Layer 2 of a small transformer language model trained on English Wikipedia (17 layers, counted from 0, width 64).
A neuron's activation on a vector x is GELU(weights . x + bias), where the dot is the dot product.
The model reads these tokens: "si" " |" " " " |" "\n" "|" " " "1" "9" "7" "5" " |" " A" "po" "or" "va"

The vector x that enters this layer's MLP at each token. A number n stands for (n - 128) times 0.021.
0 "si": 78, 204, 151, 122, 124, 66, 155, 159, 171, 59, 72, 155, 167, 154, 70, 77, 79, 95, 66, 111, 157, 13, 85, 116, 75, 146, 84, 99, 204, 99, 61, 35, 71, 167, 140, 146, 129, 108, 108, 132, 205, 136, 139, 82, 113, 161, 120, 131, 167, 156, 88, 175, 113, 174, 145, 151, 137, 201, 136, 184, 139, 187, 199, 226
1 " |": 95, 214, 156, 87, 128, 93, 199, 155, 169, 44, 78, 138, 197, 153, 109, 61, 42, 92, 87, 89, 124, 51, 67, 119, 106, 144, 102, 112, 173, 111, 87, 22, 58, 128, 140, 93, 133, 120, 122, 154, 193, 133, 132, 74, 103, 172, 121, 146, 155, 147, 83, 165, 112, 186, 140, 150, 143, 159, 142, 195, 148, 209, 157, 251
2 " ": 104, 216, 120, 47, 107, 95, 179, 149, 175, 33, 98, 140, 180, 145, 121, 65, 23, 86, 104, 99, 129, 74, 75, 111, 121, 153, 96, 117, 199, 116, 80, 31, 87, 119, 147, 102, 130, 90, 89, 138, 163, 137, 134, 82, 84, 149, 133, 145, 177, 138, 103, 168, 118, 186, 146, 146, 134, 187, 201, 180, 149, 183, 190, 246
3 " |": 101, 216, 164, 79, 121, 103, 197, 152, 173, 41, 81, 138, 193, 151, 113, 65, 35, 95, 90, 94, 112, 61, 63, 116, 120, 146, 99, 122, 175, 113, 86, 24, 61, 125, 132, 81, 137, 125, 124, 154, 191, 133, 128, 67, 100, 170, 127, 149, 151, 141, 84, 164, 109, 195, 141, 155, 143, 156, 143, 195, 148, 217, 145, 246
4 "\n": 111, 220, 150, 71, 101, 90, 161, 142, 130, 37, 122, 122, 187, 172, 107, 86, 36, 111, 51, 120, 133, 55, 67, 103, 140, 145, 89, 107, 206, 111, 89, 42, 83, 102, 97, 120, 133, 78, 126, 155, 182, 123, 96, 78, 81, 179, 121, 126, 152, 165, 130, 171, 122, 208, 134, 141, 150, 201, 143, 198, 162, 203, 180, 222
5 "|": 137, 208, 158, 99, 126, 85, 175, 141, 161, 51, 95, 114, 163, 166, 86, 68, 36, 86, 65, 150, 110, 51, 65, 88, 125, 128, 87, 140, 210, 129, 86, 55, 35, 126, 117, 85, 125, 104, 138, 139, 191, 106, 108, 92, 78, 168, 164, 132, 153, 143, 103, 173, 133, 204, 157, 157, 184, 189, 127, 189, 139, 214, 130, 233
6 " ": 114, 219, 114, 33, 102, 104, 174, 151, 167, 32, 102, 139, 177, 144, 128, 65, 19, 92, 109, 111, 124, 91, 68, 102, 126, 155, 94, 126, 198, 117, 83, 38, 88, 115, 143, 87, 127, 94, 83, 142, 156, 143, 132, 74, 78, 144, 139, 149, 174, 139, 117, 171, 118, 201, 136, 148, 133, 174, 207, 184, 154, 188, 177, 236
7 "1": 140, 206, 163, 45, 123, 91, 158, 103, 182, 58, 101, 132, 181, 184, 128, 81, 14, 121, 119, 148, 108, 61, 75, 98, 113, 148, 93, 158, 193, 107, 97, 29, 67, 108, 76, 95, 117, 116, 108, 155, 214, 148, 163, 86, 77, 141, 150, 121, 147, 136, 87, 173, 113, 231, 117, 136, 126, 169, 185, 143, 127, 191, 183, 213
8 "9": 124, 211, 148, 62, 126, 114, 154, 110, 190, 52, 107, 129, 172, 190, 119, 74, 13, 116, 108, 150, 88, 69, 74, 80, 135, 158, 95, 145, 187, 112, 88, 38, 81, 133, 64, 85, 104, 113, 128, 165, 211, 169, 160, 90, 68, 137, 155, 110, 169, 121, 100, 181, 104, 225, 135, 128, 112, 158, 153, 154, 136, 176, 193, 226
9 "7": 109, 202, 159, 42, 125, 101, 159, 115, 181, 53, 101, 121, 165, 187, 131, 85, 23, 126, 108, 157, 94, 67, 72, 77, 115, 140, 91, 134, 186, 109, 90, 33, 86, 122, 84, 82, 117, 118, 126, 164, 217, 171, 158, 81, 69, 133, 175, 109, 145, 116, 101, 183, 124, 226, 132, 132, 120, 172, 166, 158, 130, 199, 191, 218
10 "5": 119, 201, 155, 42, 133, 91, 171, 106, 191, 66, 86, 142, 164, 183, 121, 77, 22, 122, 111, 156, 103, 63, 75, 81, 133, 144, 93, 141, 186, 119, 88, 43, 72, 105, 91, 72, 121, 120, 131, 171, 218, 170, 150, 81, 73, 121, 146, 114, 133, 121, 93, 198, 115, 228, 130, 135, 114, 161, 167, 153, 156, 190, 183, 221
11 " |": 110, 214, 160, 63, 112, 122, 189, 153, 155, 44, 81, 143, 186, 151, 124, 67, 30, 105, 96, 100, 109, 82, 51, 102, 125, 152, 95, 115, 172, 109, 94, 35, 63, 119, 123, 65, 132, 127, 119, 165, 186, 139, 130, 56, 105, 167, 135, 156, 150, 145, 102, 173, 112, 214, 120, 159, 144, 132, 142, 193, 164, 229, 120, 238
12 " A": 87, 230, 116, 86, 124, 71, 136, 152, 159, 79, 115, 118, 157, 141, 125, 69, 25, 101, 87, 174, 118, 71, 69, 103, 123, 117, 73, 151, 203, 121, 76, 48, 73, 111, 88, 87, 149, 68, 106, 116, 189, 143, 165, 65, 97, 136, 137, 177, 185, 135, 145, 203, 103, 199, 131, 176, 139, 177, 187, 180, 138, 178, 134, 235
13 "po": 93, 194, 170, 67, 75, 111, 149, 147, 183, 53, 139, 130, 172, 118, 88, 146, 34, 128, 88, 145, 86, 37, 80, 108, 115, 151, 38, 110, 167, 129, 55, 56, 87, 142, 137, 101, 100, 104, 139, 173, 188, 121, 146, 59, 102, 171, 153, 158, 165, 112, 155, 183, 116, 226, 122, 149, 104, 192, 192, 142, 135, 198, 116, 234
14 "or": 99, 214, 160, 50, 88, 90, 164, 140, 152, 66, 110, 146, 196, 157, 115, 110, 20, 116, 87, 126, 112, 84, 84, 87, 119, 169, 69, 139, 189, 101, 83, 57, 55, 130, 59, 128, 121, 95, 139, 154, 215, 138, 138, 104, 97, 121, 171, 164, 202, 118, 100, 181, 85, 229, 112, 126, 115, 176, 193, 142, 134, 195, 121, 211
15 "va": 93, 206, 170, 51, 102, 120, 124, 144, 166, 67, 102, 164, 198, 139, 100, 125, 27, 122, 75, 135, 83, 63, 78, 83, 125, 163, 88, 108, 188, 140, 58, 60, 52, 162, 71, 101, 100, 93, 124, 168, 198, 130, 144, 87, 82, 132, 182, 148, 178, 126, 122, 175, 96, 227, 116, 181, 126, 203, 177, 156, 123, 196, 133, 196

Each question shows the input weights of one neuron of the MLP. A number n stands for (n - 128) times 0.0058.

n26 (bias -0.021): 131, 126, 68, 147, 112, 123, 145, 140, 129, 140, 162, 119, 153, 146, 103, 91, 100, 128, 105, 140, 124, 161, 150, 124, 91, 127, 85, 143, 144, 161, 145, 143, 182, 167, 144, 118, 163, 155, 85, 99, 150, 127, 106, 148, 211, 164, 157, 130, 87, 151, 96, 138, 75, 119, 113, 155, 122, 152, 108, 128, 147, 144, 136, 125
On which token does it fire most? 0 "si"

n157 (bias -0.035): 124, 145, 98, 128, 158, 144, 122, 108, 128, 133, 147, 137, 118, 129, 125, 110, 152, 160, 129, 104, 155, 110, 140, 104, 119, 154, 133, 143, 119, 134, 96, 115, 128, 132, 98, 114, 141, 140, 117, 132, 108, 166, 133, 146, 134, 134, 147, 116, 96, 109, 126, 152, 109, 106, 175, 111, 120, 114, 127, 133, 111, 130, 142, 125
On which token does it fire most? 8 "9"

n150 (bias -0.021): 126, 130, 163, 135, 148, 158, 157, 130, 127, 115, 149, 145, 141, 119, 119, 104, 139, 136, 100, 102, 130, 138, 120, 126, 130, 150, 131, 147, 102, 149, 151, 118, 123, 135, 139, 118, 116, 91, 109, 110, 148, 97, 142, 123, 131, 110, 112, 132, 128, 129, 117, 134, 140, 138, 127, 125, 144, 141, 126, 117, 115, 107, 147, 128
On which two tokens does it fire most, strongest first? 1 " |", 3 " |"

n208 (bias -0.022): 130, 149, 150, 125, 90, 110, 129, 110, 131, 143, 149, 122, 150, 81, 111, 140, 114, 141, 136, 137, 129, 120, 127, 153, 120, 108, 124, 145, 80, 129, 134, 133, 134, 163, 106, 146, 151, 111, 166, 120, 143, 145, 130, 173, 137, 105, 145, 136, 119, 117, 112, 125, 130, 121, 130, 145, 129, 144, 137, 133, 118, 117, 114, 121
On which token does it fire most? 14 "or"

n226 (bias -0.019): 144, 134, 156, 146, 147, 155, 115, 129, 113, 145, 141, 132, 133, 115, 115, 133, 97, 138, 111, 97, 124, 125, 138, 107, 134, 130, 157, 124, 133, 115, 137, 138, 124, 100, 129, 123, 139, 117, 105, 140, 129, 77, 153, 149, 114, 155, 98, 134, 157, 118, 143, 152, 130, 118, 186, 96, 115, 170, 108, 126, 157, 95, 119, 133
On which token does it fire most, and how strongly? 4 "\n", at about 0.2

n98 (bias -0.009): 145, 123, 123, 125, 114, 131, 109, 109, 146, 153, 121, 120, 131, 149, 116, 108, 126, 138, 126, 111, 108, 101, 134, 169, 130, 114, 129, 116, 139, 126, 125, 114, 131, 108, 117, 144, 122, 146, 119, 106, 126, 145, 124, 168, 132, 106, 135, 138, 124, 109, 139, 125, 149, 129, 155, 121, 120, 111, 122, 158, 102, 127, 130, 137
On which token does it fire most? 8 "9"

n171 (bias -0.022): 157, 168, 103, 125, 135, 144, 137, 132, 134, 144, 130, 131, 104, 157, 117, 119, 134, 138, 107, 107, 88, 126, 123, 131, 105, 113, 112, 117, 117, 134, 132, 141, 121, 103, 115, 149, 125, 134, 116, 128, 119, 106, 133, 97, 160, 126, 153, 126, 133, 81, 142, 106, 124, 139, 103, 151, 122, 146, 144, 103, 150, 105, 139, 165
On which token does it fire most? 13 "po"

n107 (bias -0.004): 159, 153, 151, 134, 134, 131, 132, 120, 150, 131, 127, 124, 123, 143, 103, 93, 132, 111, 126, 136, 120, 142, 139, 110, 127, 148, 137, 132, 141, 128, 109, 115, 129, 96, 132, 155, 129, 113, 139, 106, 144, 165, 107, 143, 132, 106, 125, 145, 95, 116, 142, 107, 118, 109, 155, 117, 125, 116, 118, 146, 87, 100, 104, 137
On which three tokens does it fire most, strongest first? 5 "|", 8 "9", 10 "5"

n159 (bias -0.014): 112, 136, 129, 113, 140, 125, 129, 148, 138, 112, 155, 137, 109, 147, 121, 109, 108, 113, 141, 128, 150, 110, 111, 121, 150, 105, 118, 133, 120, 127, 140, 108, 154, 139, 110, 142, 125, 132, 123, 127, 122, 98, 84, 114, 145, 125, 144, 131, 103, 137, 134, 119, 112, 137, 127, 128, 131, 137, 111, 131, 121, 133, 119, 129
On which token does it fire most, and how strongly? 4 "\n", at about 0.89

n19 (bias -0.017): 124, 162, 131, 128, 100, 121, 128, 143, 152, 127, 142, 119, 124, 137, 117, 157, 141, 113, 131, 146, 125, 107, 96, 141, 168, 154, 101, 112, 84, 117, 122, 118, 142, 129, 121, 111, 131, 121, 125, 131, 134, 135, 147, 150, 127, 124, 121, 141, 126, 131, 138, 108, 95, 97, 135, 146, 130, 114, 111, 86, 132, 118, 132, 105
On which token does it fire most? 13 "po"

n32 (bias 0.006): 132, 150, 109, 123, 145, 111, 151, 110, 145, 125, 116, 145, 151, 143, 132, 124, 114, 125, 136, 166, 145, 149, 129, 110, 152, 86, 116, 98, 129, 118, 137, 107, 139, 170, 127, 148, 127, 158, 124, 116, 97, 93, 148, 140, 145, 108, 125, 117, 103, 150, 164, 116, 138, 115, 114, 106, 167, 142, 137, 158, 122, 134, 114, 121
On which token does it fire most? 5 "|"

n181 (bias -0.014): 132, 113, 100, 164, 118, 132, 107, 131, 186, 92, 125, 144, 120, 139, 126, 116, 120, 134, 119, 145, 106, 93, 126, 163, 166, 94, 146, 105, 114, 157, 137, 97, 168, 170, 101, 160, 129, 135, 127, 108, 111, 173, 133, 135, 155, 161, 122, 108, 125, 150, 118, 114, 147, 150, 85, 125, 155, 151, 145, 111, 106, 134, 122, 108
On which two tokens does it fire most, strongest first? 0 "si", 8 "9"

n63 (bias -0.019): 121, 125, 153, 126, 130, 153, 147, 111, 158, 140, 120, 72, 111, 126, 84, 107, 141, 142, 113, 111, 137, 146, 121, 99, 110, 146, 143, 100, 107, 141, 126, 157, 112, 123, 118, 144, 130, 106, 126, 100, 110, 134, 115, 117, 141, 109, 143, 151, 94, 112, 118, 132, 115, 144, 85, 150, 130, 150, 128, 117, 142, 135, 144, 161
On which token does it fire most, and how strongly? 15 "va", at about 0.23

n55 (bias -0.021): 117, 137, 157, 128, 135, 133, 119, 118, 111, 127, 141, 144, 100, 142, 130, 133, 149, 112, 164, 137, 147, 115, 101, 80, 149, 137, 144, 110, 152, 134, 129, 140, 151, 131, 131, 113, 125, 116, 142, 108, 125, 106, 100, 113, 149, 143, 124, 113, 121, 103, 144, 125, 105, 117, 162, 132, 97, 144, 137, 108, 134, 151, 88, 143
On which token does it fire most, and how strongly? 13 "po", at about 0.13

n198 (bias -0.025): 98, 110, 125, 157, 161, 166, 116, 110, 143, 160, 141, 120, 130, 136, 145, 116, 124, 152, 112, 95, 111, 154, 103, 117, 124, 125, 125, 163, 122, 119, 128, 163, 136, 130, 114, 115, 127, 102, 127, 121, 128, 136, 126, 100, 133, 152, 142, 134, 120, 141, 129, 125, 134, 131, 171, 119, 155, 202, 149, 127, 162, 121, 109, 124
On which token does it fire most? 12 " A"

n110 (bias -0.003): 101, 119, 129, 143, 135, 110, 135, 115, 127, 101, 134, 140, 84, 103, 144, 132, 117, 127, 133, 122, 133, 106, 123, 131, 123, 106, 144, 170, 128, 85, 94, 122, 175, 109, 149, 113, 131, 146, 154, 128, 124, 106, 126, 130, 139, 110, 126, 116, 133, 123, 119, 142, 128, 120, 162, 119, 127, 128, 129, 148, 121, 146, 99, 140
On which token does it fire most? 3 " |"

n195 (bias -0.013): 120, 145, 133, 110, 96, 108, 143, 155, 172, 98, 145, 151, 79, 124, 150, 121, 132, 116, 155, 125, 119, 113, 159, 150, 178, 115, 140, 110, 163, 131, 145, 104, 141, 143, 117, 129, 103, 108, 161, 120, 149, 111, 117, 128, 147, 117, 137, 99, 129, 112, 138, 113, 153, 138, 131, 136, 131, 82, 137, 130, 91, 164, 125, 109
On which token does it fire most, and how strongly? 9 "7", at about 0.46

n124 (bias -0.010): 133, 156, 151, 134, 102, 142, 130, 118, 152, 143, 118, 128, 131, 91, 114, 97, 132, 125, 114, 94, 105, 136, 134, 147, 139, 137, 113, 138, 101, 122, 144, 63, 153, 137, 149, 132, 162, 132, 137, 116, 131, 132, 140, 132, 88, 131, 126, 132, 100, 147, 131, 140, 86, 149, 160, 153, 139, 110, 109, 124, 141, 133, 120, 92
On which two tokens does it fire most, strongest first? 3 " |", 11 " |"

n36 (bias -0.018): 107, 101, 151, 164, 100, 191, 120, 145, 103, 137, 116, 135, 130, 126, 88, 76, 108, 133, 130, 89, 153, 133, 130, 117, 97, 103, 139, 152, 131, 141, 124, 120, 135, 115, 152, 149, 121, 104, 127, 133, 139, 151, 121, 124, 134, 143, 127, 112, 105, 142, 113, 136, 138, 118, 98, 153, 132, 160, 126, 107, 123, 141, 129, 130
On which two tokens does it fire most, strongest first? 0 "si", 1 " |"

n35 (bias -0.030): 165, 122, 112, 124, 106, 146, 159, 130, 141, 132, 133, 124, 152, 120, 139, 122, 145, 107, 129, 123, 143, 155, 133, 116, 97, 144, 147, 127, 126, 142, 135, 82, 76, 138, 112, 152, 159, 129, 136, 112, 77, 181, 127, 121, 113, 130, 122, 137, 116, 132, 131, 103, 113, 129, 162, 106, 159, 98, 89, 126, 154, 148, 119, 108
On which token does it fire most? 11 " |"

n240 (bias -0.022): 87, 119, 128, 127, 139, 142, 124, 171, 170, 83, 129, 157, 125, 147, 160, 129, 143, 99, 136, 173, 113, 121, 124, 139, 111, 137, 119, 148, 116, 148, 110, 117, 157, 104, 170, 130, 155, 140, 112, 179, 122, 117, 120, 169, 125, 107, 127, 127, 82, 153, 130, 130, 91, 158, 126, 131, 129, 130, 83, 145, 135, 104, 134, 123
On which token does it fire most? 10 "5"

n219 (bias -0.018): 166, 136, 137, 148, 104, 149, 116, 163, 122, 129, 153, 134, 128, 122, 177, 103, 105, 128, 83, 130, 148, 126, 140, 138, 174, 106, 90, 127, 129, 124, 135, 135, 141, 140, 125, 163, 142, 121, 140, 132, 124, 90, 121, 154, 88, 156, 112, 40, 66, 133, 172, 140, 109, 136, 165, 114, 167, 157, 123, 149, 139, 144, 133, 96
On which two tokens does it fire most, strongest first? 4 "\n", 5 "|"

n80 (bias -0.020): 96, 107, 119, 143, 139, 117, 146, 76, 126, 131, 117, 119, 137, 171, 139, 117, 157, 147, 102, 121, 148, 146, 95, 138, 105, 99, 114, 78, 158, 125, 118, 123, 150, 134, 151, 122, 146, 127, 121, 101, 145, 139, 91, 153, 192, 85, 110, 123, 124, 104, 134, 111, 142, 164, 70, 103, 157, 157, 150, 104, 122, 107, 137, 137
On which token does it fire most, and how strongly? 0 "si", at about 0.19

n151 (bias -0.010): 187, 158, 129, 145, 119, 136, 105, 97, 144, 100, 134, 134, 94, 120, 176, 126, 142, 125, 112, 70, 110, 135, 131, 121, 134, 113, 132, 143, 127, 121, 132, 144, 94, 104, 119, 106, 131, 155, 139, 138, 115, 123, 161, 131, 115, 81, 120, 162, 129, 140, 116, 111, 134, 142, 138, 97, 163, 153, 119, 118, 145, 107, 135, 166
On which two tokens does it fire most, strongest first? 7 "1", 8 "9"

n95 (bias -0.023): 148, 143, 138, 144, 118, 116, 140, 134, 133, 108, 181, 168, 126, 133, 141, 103, 123, 106, 93, 129, 158, 123, 146, 139, 157, 110, 142, 188, 72, 152, 143, 128, 119, 121, 135, 113, 102, 100, 127, 117, 102, 123, 112, 129, 105, 130, 121, 138, 101, 87, 87, 131, 128, 117, 119, 76, 139, 131, 150, 160, 110, 146, 125, 128
On which token does it fire most, and how strongly? 5 "|", at about 0.19

n30 (bias -0.020): 136, 161, 153, 116, 117, 103, 161, 148, 146, 158, 141, 148, 138, 106, 119, 145, 132, 111, 156, 153, 152, 125, 168, 89, 151, 137, 116, 78, 149, 145, 146, 114, 157, 125, 138, 119, 122, 135, 120, 122, 148, 138, 138, 135, 140, 153, 127, 129, 120, 123, 127, 110, 118, 114, 144, 128, 111, 110, 150, 135, 95, 137, 119, 126
On which token does it fire most, and how strongly? 13 "po", at about 0.35

n31 (bias -0.019): 102, 147, 109, 154, 102, 120, 138, 137, 127, 122, 159, 123, 134, 128, 117, 142, 132, 114, 136, 135, 111, 114, 145, 146, 142, 116, 155, 83, 122, 134, 154, 121, 147, 107, 146, 115, 111, 102, 97, 109, 124, 123, 134, 146, 126, 120, 140, 106, 100, 131, 111, 135, 104, 120, 125, 134, 129, 117, 166, 108, 108, 161, 82, 131
On which token does it fire most? 13 "po"

n224 (bias -0.014): 129, 126, 138, 142, 126, 135, 123, 114, 131, 132, 122, 97, 143, 140, 108, 109, 130, 134, 132, 125, 93, 121, 140, 138, 115, 130, 154, 133, 122, 128, 110, 117, 119, 113, 152, 136, 139, 138, 135, 102, 126, 169, 105, 149, 123, 123, 128, 134, 137, 119, 124, 136, 127, 134, 126, 130, 117, 136, 136, 127, 130, 97, 124, 138
On which token does it fire most? 8 "9"

n39 (bias -0.012): 114, 127, 139, 126, 133, 146, 129, 104, 107, 134, 143, 149, 119, 128, 136, 122, 138, 107, 109, 132, 126, 126, 112, 121, 119, 135, 156, 138, 128, 152, 121, 137, 116, 100, 108, 135, 153, 87, 128, 129, 108, 118, 103, 94, 161, 144, 139, 107, 133, 117, 130, 125, 137, 126, 143, 115, 140, 150, 144, 133, 140, 129, 141, 146
On which two tokens does it fire most, strongest first? 4 "\n", 5 "|"